Layer 3 of a small transformer language model trained on English Wikipedia (16 layers, counted from 0, width 128).
A neuron's activation on a vector x is GELU(gate . x) times (in . x), where the dot is the dot product.

Input weights of the MLP neurons that the questions are about. A number n stands for (n - 500) times 0.00073.
n32 gate: 589,488,855,623,347,357,317,480,354,226,484,338,408,515,480,584,181,362,559,547,608,592,607,265,615,423,445,296,425,410,396,410,610,773,425,421,421,430,332,500,565,561,527,557,504,177,427,467,443,492,350,532,496,837,294,472,555,354,418,719,496,424,403,419,484,636,524,488,466,280,393,394,581,435,531,550,354,394,358,443,496,434,623,469,363,500,347,768,447,478,243,512,573,712,284,508,536,466,620,405,633,554,616,492,202,561,611,473,353,488,565,500,661,578,504,548,577,418,496,775,480,500,496,241,508,709,340,287
n76 gate: 460,754,366,696,298,345,484,218,484,582,667,549,692,564,817,295,406,563,492,496,500,345,220,631,545,492,476,613,524,609,401,299,459,535,573,508,391,664,519,439,606,658,389,534,677,346,346,553,802,317,591,622,467,488,626,516,387,455,536,400,626,504,358,190,642,636,459,341,473,480,674,464,550,586,544,476,669,500,500,413,367,536,599,410,742,483,524,471,277,627,722,525,664,613,181,571,694,527,462,407,432,468,459,469,587,404,451,620,353,300,487,480,409,336,398,656,186,520,585,327,553,221,460,387,593,834,567,686
n90 gate: 686,688,276,549,433,716,563,186,461,288,236,715,434,444,474,487,770,458,360,457,787,509,316,517,430,627,553,473,640,570,521,387,614,487,653,478,316,461,567,540,802,828,641,418,504,333,650,669,441,421,342,487,500,615,148,461,697,460,422,374,479,509,500,723,446,647,416,757,341,393,505,456,545,280,700,225,645,300,158,451,431,311,359,576,563,375,457,572,674,230,423,531,659,382,548,483,687,462,689,421,557,615,451,627,440,432,654,474,178,592,509,448,531,263,546,553,536,574,487,247,271,479,661,644,710,659,415,473
n99 gate: 586,412,123,370,407,393,445,550,311,390,653,519,477,448,462,650,488,574,599,380,403,350,523,604,496,437,351,669,257,413,441,472,451,467,636,477,620,489,514,612,736,449,337,496,538,307,519,643,680,439,496,443,644,537,580,500,413,523,474,613,500,535,610,545,641,504,431,373,391,481,436,755,25,445,530,493,397,700,481,445,372,481,559,924,548,500,504,339,588,601,488,593,413,610,523,266,721,647,520,515,421,648,373,386,597,488,237,526,542,508,587,586,682,620,680,608,268,647,534,496,404,526,519,405,409,679,632,709
n210 gate: 355,261,422,496,388,442,528,586,560,326,451,235,653,644,379,748,698,413,451,427,776,372,680,536,803,824,213,631,520,508,452,369,639,598,561,516,492,580,670,545,532,705,269,572,488,611,492,462,611,336,608,659,658,591,258,529,414,340,734,416,599,471,534,452,273,670,463,664,496,464,457,267,551,607,277,236,476,423,435,529,569,761,814,555,673,609,325,538,729,670,179,512,576,451,382,516,463,579,466,541,545,476,533,330,348,731,463,604,455,438,470,452,446,428,425,599,521,468,317,325,644,346,520,569,508,548,476,587
n296 gate: 691,284,369,772,354,441,272,407,772,512,817,563,513,699,638,696,338,443,172,479,537,491,411,521,280,435,783,701,450,391,365,443,618,674,487,500,520,521,640,483,516,599,525,557,525,660,418,326,573,192,599,479,582,340,597,387,660,665,304,470,557,343,491,529,639,517,402,463,407,459,474,555,374,370,475,467,385,613,432,690,487,595,594,394,301,513,410,370,423,504,574,543,496,647,324,220,410,378,491,475,801,397,679,537,570,595,322,761,496,644,653,417,590,550,285,717,683,94,584,546,212,443,554,508,332,562,512,723
n341 gate: 365,443,543,610,373,327,26,488,576,511,386,488,374,745,631,610,539,594,617,720,409,626,605,565,621,536,430,286,570,519,701,439,492,519,543,543,739,331,371,618,583,608,534,230,492,477,329,317,349,418,325,403,576,496,652,562,488,633,427,472,334,354,624,741,536,448,457,592,537,615,390,426,701,409,632,355,727,206,492,524,546,378,584,553,339,512,489,544,572,422,617,440,419,395,446,862,258,504,447,695,492,458,378,655,683,556,512,523,665,437,415,511,754,638,568,646,528,488,558,453,418,345,585,488,527,603,323,401
n489 gate: 629,323,475,666,724,462,561,636,570,116,126,504,406,450,450,744,543,369,623,717,723,252,665,570,644,421,530,347,454,365,434,373,657,683,593,352,646,354,624,423,541,448,624,500,479,475,723,349,357,720,384,521,491,364,326,538,496,483,546,444,644,547,404,305,383,487,547,479,383,251,385,665,609,463,597,562,504,500,593,257,454,562,834,504,634,500,422,548,713,404,684,160,697,496,315,545,478,357,366,466,504,492,671,447,620,409,695,300,632,525,745,500,444,458,451,260,382,588,353,622,623,353,601,475,711,218,623,341
n32 in: 413,517,576,351,565,432,218,589,371,604,645,604,254,551,726,658,488,360,508,654,406,427,484,383,256,335,516,529,704,623,652,467,316,439,735,348,251,457,439,512,609,553,609,612,556,613,371,436,330,656,348,88,827,675,416,444,304,372,488,418,263,472,488,187,261,264,645,531,772,496,513,364,240,535,504,555,387,409,512,599,544,614,399,419,327,520,516,496,450,530,426,353,761,560,381,418,463,554,521,604,425,539,755,481,527,554,331,504,540,468,500,704,606,461,604,528,417,468,480,683,339,620,480,413,560,622,523,508
n76 in: 512,628,496,516,560,480,626,739,562,355,428,354,456,348,465,508,260,251,247,410,778,368,476,395,536,369,373,398,816,496,492,426,409,405,283,330,504,465,290,484,642,411,539,610,358,523,546,418,397,365,369,472,561,454,631,176,457,496,492,386,726,548,529,636,480,802,635,740,345,674,318,611,345,688,630,368,627,382,286,484,547,589,566,638,405,451,627,378,519,466,492,355,549,496,370,504,568,366,354,551,296,600,508,393,376,830,313,399,743,353,561,461,548,379,508,360,394,508,417,343,281,534,425,618,638,508,511,665
n90 in: 437,784,699,534,418,278,566,329,442,549,193,602,509,579,492,393,517,545,242,450,533,598,623,434,445,452,432,776,635,475,545,610,453,370,479,475,86,554,399,564,463,387,843,513,677,529,641,492,332,373,508,458,366,290,364,542,708,317,571,456,381,581,557,625,509,513,820,687,577,446,540,292,369,672,736,666,331,483,135,378,592,421,198,603,251,396,422,592,767,448,790,617,513,534,420,529,358,566,527,411,428,574,526,549,479,792,568,600,517,692,619,408,578,513,803,474,482,517,673,441,432,582,639,601,636,488,590,358
n99 in: 646,474,381,426,395,454,337,508,660,599,830,533,533,641,106,533,575,404,672,512,645,446,656,484,422,589,347,623,344,582,596,385,463,583,435,603,378,638,609,637,476,766,344,555,835,576,604,535,643,196,656,668,404,336,636,627,598,380,468,766,592,479,618,367,644,508,335,351,488,609,727,525,330,603,369,588,249,810,372,403,382,685,336,408,476,361,572,508,381,710,555,349,559,520,459,416,529,631,491,500,573,520,454,448,178,487,624,544,463,393,440,431,387,480,587,483,195,480,557,377,240,405,369,337,262,415,452,538
n210 in: 403,336,555,429,420,709,364,816,347,606,516,465,500,831,678,563,674,287,488,558,638,627,606,584,445,387,437,743,610,426,466,662,418,444,691,633,421,473,567,488,812,572,385,638,582,424,607,386,401,618,618,602,600,690,606,523,606,531,372,540,618,389,657,504,508,309,382,577,642,416,594,308,702,382,356,235,607,345,527,689,267,373,511,428,266,788,538,492,466,507,593,560,524,379,629,458,436,561,368,473,519,580,769,640,654,427,512,415,421,665,480,558,368,346,447,429,431,356,605,438,681,299,519,590,508,631,254,628
n296 in: 351,688,436,400,638,640,615,657,535,408,180,659,307,222,370,496,343,299,484,579,208,355,540,586,524,521,528,339,325,290,639,380,444,596,655,444,416,367,708,415,434,610,558,570,615,465,387,507,770,328,586,679,431,581,656,512,532,248,555,676,504,500,545,426,430,423,468,465,492,582,288,580,525,523,698,551,380,322,664,525,417,324,399,604,711,447,361,397,496,583,335,395,306,544,532,812,492,431,286,265,575,407,282,670,516,406,524,606,392,276,578,410,642,739,462,564,632,702,441,623,468,465,322,381,460,484,662,601
n341 in: 458,492,539,285,500,625,388,727,652,661,449,166,253,809,592,614,473,421,717,485,458,645,403,348,636,580,243,436,612,639,402,560,473,463,666,640,548,446,371,504,590,643,632,432,365,625,383,526,395,321,318,387,468,492,512,593,457,726,496,560,270,292,440,572,556,378,426,500,474,812,301,415,424,489,651,443,738,481,586,444,762,485,523,594,519,504,560,456,616,496,536,484,504,400,214,781,271,553,353,586,419,474,343,568,409,356,609,557,649,348,484,679,595,611,448,610,496,388,589,446,496,252,396,581,527,523,417,295
n489 in: 652,375,346,573,618,431,686,608,567,645,522,419,461,858,369,245,587,226,260,504,730,474,358,420,431,301,646,433,581,398,517,473,539,500,573,560,602,331,971,617,251,610,458,332,534,404,450,596,463,740,266,311,434,504,298,577,568,401,356,526,521,383,447,445,540,417,336,332,725,378,612,667,686,641,679,307,479,712,552,456,487,202,550,409,603,461,325,694,401,573,283,339,469,521,219,425,688,699,166,723,640,320,543,413,513,549,590,441,509,547,540,483,496,568,616,600,500,687,555,393,517,471,406,700,453,475,732,404

Each question shows a token from some text and the vector x that enters the MLP there. A number n stands for (n - 500) times 0.0098.

" practice": 421,506,576,483,463,566,385,597,464,648,497,691,581,525,533,542,693,499,387,398,648,544,504,297,558,740,523,564,501,455,548,267,474,497,567,606,531,505,423,793,720,575,403,480,697,454,632,616,404,564,469,520,514,330,257,319,559,420,339,378,455,411,487,577,722,465,502,435,532,595,593,457,528,196,569,535,588,529,457,626,409,533,501,512,635,472,368,711,523,464,495,576,306,544,415,522,556,655,505,632,608,405,293,670,464,566,488,612,495,379,722,690,536,627,495,561,539,378,490,609,570,465,451,635,564,509,604,418
Which neuron lights up most? n90

" being": 234,553,483,542,350,533,542,539,451,644,495,556,506,614,487,402,520,665,374,531,460,459,774,432,677,511,419,576,466,568,449,440,461,499,454,401,553,464,461,566,720,334,427,368,562,379,642,686,605,316,508,501,452,393,522,389,416,405,360,459,545,539,421,373,506,529,522,448,365,678,537,382,516,362,374,583,461,485,459,497,548,533,602,468,465,440,334,518,368,474,554,605,426,504,546,552,664,646,441,566,570,300,352,551,342,497,489,457,400,476,720,666,511,428,319,618,388,372,431,614,413,493,423,797,596,648,572,460
Which three neurons fire most, strongest first? n99, n76, n489

"P": 619,542,300,421,568,490,356,589,476,529,594,553,396,683,226,460,674,460,737,468,493,562,481,346,563,503,450,513,622,412,307,407,632,448,398,453,581,394,344,566,540,471,516,455,666,412,466,523,459,572,450,605,403,545,423,499,443,509,444,342,481,357,412,488,536,690,592,428,725,706,374,724,643,409,504,608,468,489,493,445,528,459,523,462,457,480,468,371,694,444,480,423,570,524,434,281,715,540,478,526,691,602,406,430,584,706,537,450,580,372,350,511,238,607,590,441,724,456,437,427,515,508,360,391,665,499,640,537
Which neuron lights up most? n489

" Cross": 585,685,539,512,414,457,450,665,491,611,624,499,428,446,552,756,755,394,348,636,557,481,511,223,528,655,375,490,424,571,331,465,465,568,501,481,478,480,508,645,502,726,431,425,526,376,700,659,465,523,252,536,525,537,633,573,466,401,393,449,439,461,519,567,806,480,662,332,482,657,438,551,384,145,435,553,477,395,638,505,459,614,528,628,522,718,412,513,530,476,531,509,368,458,403,275,641,673,569,422,575,560,550,591,604,582,503,528,495,422,628,525,417,709,571,514,558,657,577,485,570,432,464,498,643,596,568,393
The most active neuron and its activation: n99, at about 1.9

" with": 434,775,465,463,461,426,525,511,450,603,495,561,388,468,390,472,737,602,420,633,371,443,593,441,640,532,420,638,452,631,503,393,508,282,574,571,526,573,386,485,564,433,383,336,469,442,707,606,576,515,404,477,430,325,549,283,633,410,379,669,361,397,501,443,624,567,562,365,365,636,503,384,502,494,531,591,381,512,518,631,745,542,635,501,531,473,513,431,655,383,472,484,303,533,368,483,624,510,521,551,404,403,354,603,583,502,427,411,547,477,501,672,479,549,398,381,639,500,466,586,454,516,553,622,439,266,343,527
The most active neuron and its activation: n341, at about 0.4

"ne": 524,544,480,547,313,620,512,647,437,530,483,518,432,594,553,539,661,564,496,472,582,463,561,550,449,473,442,480,342,601,384,212,515,532,480,663,539,504,382,651,436,533,448,569,608,479,530,575,443,477,303,432,387,432,551,324,329,548,417,471,368,505,539,508,635,401,603,503,645,694,374,450,652,294,592,590,500,355,601,401,315,602,505,390,421,650,588,452,472,488,407,636,588,446,507,485,797,600,506,439,383,457,403,546,167,631,463,581,547,322,593,450,281,635,613,416,598,397,472,679,495,463,388,471,594,417,638,389
Which neuron lights up most? n32

" and": 486,576,488,446,445,389,446,621,405,634,668,488,474,694,562,571,705,653,547,548,377,456,582,461,455,517,331,561,468,495,360,363,566,398,556,541,511,495,275,289,629,419,455,363,660,351,536,729,541,519,451,600,561,447,365,506,462,378,403,526,271,332,451,383,699,459,561,435,483,556,299,363,435,504,607,562,449,349,489,681,579,621,444,494,407,559,486,437,382,432,401,534,560,446,407,509,615,684,593,586,465,567,387,508,501,542,294,438,621,488,698,661,218,543,538,441,577,427,376,656,508,584,698,495,518,405,584,521
The two highest activations, in order: n32, n341

" is": 311,580,722,609,463,550,542,563,413,543,739,579,510,545,505,487,711,517,504,615,592,312,627,600,615,552,381,609,503,576,520,441,404,479,468,478,596,526,314,598,643,446,299,341,600,490,612,637,587,394,395,532,396,346,425,356,436,350,406,580,562,525,388,488,399,547,494,432,527,673,339,369,475,350,454,500,495,572,618,574,565,588,689,458,333,518,454,308,452,462,441,478,453,469,321,670,609,575,439,568,545,240,355,549,389,617,380,627,561,481,380,701,289,330,388,471,491,324,557,521,389,549,512,480,539,379,460,527
Which neuron lights up most? n76

".": 514,576,214,590,562,550,544,584,564,611,764,407,393,648,429,531,563,729,499,552,495,526,625,388,727,530,519,617,321,572,391,429,629,599,379,583,637,456,227,481,612,405,400,398,538,453,340,598,545,474,629,511,379,363,468,350,424,571,387,291,289,511,545,553,499,479,418,415,559,683,427,490,578,464,488,523,544,401,509,657,669,628,512,452,416,573,461,617,485,554,343,434,466,600,473,612,651,633,329,407,434,328,438,458,510,510,458,482,565,434,524,573,517,724,581,431,382,473,468,465,486,370,413,565,508,375,460,450
Which neuron lights up most? n341

" of": 567,518,541,513,408,582,611,439,349,603,592,553,271,469,433,546,686,514,463,604,414,521,526,348,502,531,548,638,432,706,439,376,407,524,501,433,349,345,229,610,537,468,446,505,485,443,612,576,579,429,303,566,566,474,372,298,465,489,409,565,392,516,582,590,553,443,397,437,374,530,453,255,543,366,394,551,347,371,527,590,607,567,560,528,495,533,483,342,523,347,300,515,382,502,457,470,666,663,487,639,486,434,332,335,539,494,537,424,485,382,424,624,396,491,488,344,529,318,458,532,276,543,524,588,425,386,266,474
Which neuron lights up most? n32

"ci": 474,420,476,588,367,442,585,541,422,385,536,398,483,651,537,536,489,559,531,388,485,594,588,468,310,644,464,498,595,445,393,406,570,438,208,707,751,496,384,672,397,463,342,500,646,410,468,606,419,558,418,467,268,479,433,423,517,528,449,423,486,431,614,525,630,217,626,364,529,672,558,211,654,462,572,404,437,528,482,468,445,334,525,487,450,738,440,514,536,404,346,407,429,532,547,465,668,409,523,600,471,490,408,443,394,654,515,649,551,501,647,582,368,558,593,381,505,520,593,499,688,589,404,486,427,432,579,421
Which neuron lights up most? n296

" York": 575,525,530,597,485,415,635,575,501,559,680,540,509,598,474,529,721,442,631,513,513,412,564,367,642,747,370,591,558,488,446,400,492,436,575,368,462,320,405,629,442,307,393,372,565,474,499,678,490,534,219,515,458,576,446,605,480,643,565,471,475,225,590,495,659,600,407,450,585,547,422,561,476,29,498,544,475,323,619,467,444,561,477,554,475,528,223,624,594,466,374,536,444,447,443,325,598,528,490,581,430,476,357,579,457,626,609,430,404,371,502,535,374,439,688,515,621,496,423,503,579,351,606,573,464,578,631,507
Which neuron lights up most? n341

"The": 472,559,509,431,438,617,543,771,411,458,430,533,283,594,525,473,882,543,505,447,503,637,614,346,795,541,550,641,486,461,387,442,604,345,429,390,489,453,415,385,396,584,409,340,593,569,686,498,651,470,442,651,579,327,371,472,474,498,352,372,383,433,472,379,489,441,611,415,454,433,438,609,576,482,537,433,582,455,525,601,489,614,481,369,555,452,549,453,480,418,464,544,498,405,452,577,631,560,466,366,613,298,414,567,399,585,536,514,657,411,598,713,371,462,512,478,431,343,670,607,423,588,478,518,556,381,534,488
The most active neuron and its activation: n489, at about 0.59

" the": 582,653,495,567,438,499,647,575,387,525,528,531,343,581,415,416,806,630,420,356,498,587,704,267,663,492,463,692,451,480,241,442,558,465,595,334,512,525,370,459,440,450,396,445,538,419,715,589,635,446,560,594,702,370,378,458,469,477,306,440,391,462,390,475,627,529,515,394,447,544,431,522,580,454,554,566,432,397,431,696,601,578,554,338,463,471,469,464,470,288,504,472,471,518,472,525,610,613,511,393,541,295,326,543,323,583,492,560,590,430,615,579,517,482,425,504,568,297,592,611,404,461,585,564,398,528,552,490
The most active neuron and its activation: n90, at about 0.59

" Its": 297,692,458,491,415,601,533,596,463,565,687,480,428,640,452,347,633,531,450,492,614,292,663,288,679,504,579,470,470,483,398,422,405,462,606,462,503,450,401,586,549,559,421,352,315,448,654,500,503,577,451,664,346,265,516,481,391,566,349,522,535,349,567,448,500,396,568,384,440,461,357,382,386,513,597,496,434,505,388,577,522,565,403,360,576,356,548,349,274,495,331,579,309,368,382,566,665,500,468,404,399,417,462,593,418,673,529,477,513,321,479,672,436,364,474,351,503,312,620,613,428,441,362,483,551,375,462,641
Which neuron lights up most? n76

" On": 415,614,646,460,412,552,471,626,421,593,382,374,434,683,465,366,759,462,329,558,534,455,662,305,717,482,569,602,599,518,292,554,529,321,443,530,437,557,330,383,599,664,368,357,571,451,700,634,614,537,426,627,565,289,466,352,327,501,396,433,410,600,455,459,528,362,721,434,469,609,569,442,499,281,507,396,480,470,487,480,514,526,526,559,567,538,348,370,498,457,403,519,463,329,515,340,562,620,537,494,443,489,444,535,355,551,438,470,658,257,555,584,515,541,501,542,261,458,506,577,571,397,394,485,464,362,450,542
The most active neuron and its activation: n210, at about 2.1

" using": 400,726,570,459,382,499,555,482,368,623,380,709,452,608,426,520,582,545,404,421,452,543,586,185,530,392,553,584,354,623,480,489,623,496,646,433,534,383,303,429,731,403,550,471,737,336,647,652,518,492,355,520,403,411,492,363,622,441,414,543,453,405,382,437,578,349,526,531,266,707,620,495,570,394,609,453,545,595,390,506,583,588,645,549,591,588,332,450,482,444,558,568,438,442,447,427,582,576,364,601,548,545,257,653,516,611,351,479,594,381,667,745,571,647,371,511,438,403,553,543,488,561,493,606,536,482,484,563
The most active neuron and its activation: n90, at about 2.2

" Ins": 560,556,353,547,234,611,459,574,428,574,708,504,603,768,596,614,614,394,541,510,422,540,616,164,463,496,306,501,504,456,240,474,654,506,512,324,534,488,392,424,559,539,514,372,605,545,631,686,467,498,376,601,474,281,597,533,453,411,457,618,572,406,449,390,712,478,704,479,518,620,573,508,562,222,545,412,499,602,481,578,527,653,354,561,611,684,440,457,506,499,477,416,562,391,426,447,499,581,377,453,449,510,490,577,583,710,486,576,524,422,437,562,396,666,549,389,540,412,705,372,643,497,593,371,536,497,553,527
Which three neurons fire most, strongest first? n99, n210, n341

"ng": 444,530,567,494,513,494,543,557,531,638,581,348,403,560,303,602,729,588,392,524,414,612,573,326,496,542,375,504,476,437,419,378,535,533,404,438,401,631,516,688,546,443,602,380,628,429,656,459,551,431,548,463,366,579,234,368,497,627,359,502,454,373,664,468,633,492,509,499,342,509,362,616,594,397,587,425,525,330,565,385,297,458,537,356,352,415,410,486,511,491,437,566,519,475,470,640,766,573,678,530,566,572,341,510,470,628,360,489,511,480,458,483,164,579,650,387,644,389,287,663,476,422,644,459,605,531,515,532
The most active neuron and its activation: n90, at about 1

" Vol": 465,530,527,557,259,602,606,543,345,441,786,450,409,621,566,614,694,403,524,436,378,418,495,279,545,570,358,582,609,330,541,547,616,523,528,549,564,380,383,624,467,619,308,507,520,421,581,700,320,433,454,525,518,401,673,432,359,420,603,525,407,400,564,420,539,510,587,516,537,610,475,547,477,249,511,503,511,545,547,549,509,588,496,460,447,788,400,700,516,420,548,368,448,530,383,508,510,571,447,437,494,522,385,438,568,688,468,465,589,218,466,366,309,757,601,548,563,323,622,403,681,557,565,438,477,540,582,342
The most active neuron and its activation: n341, at about 2.2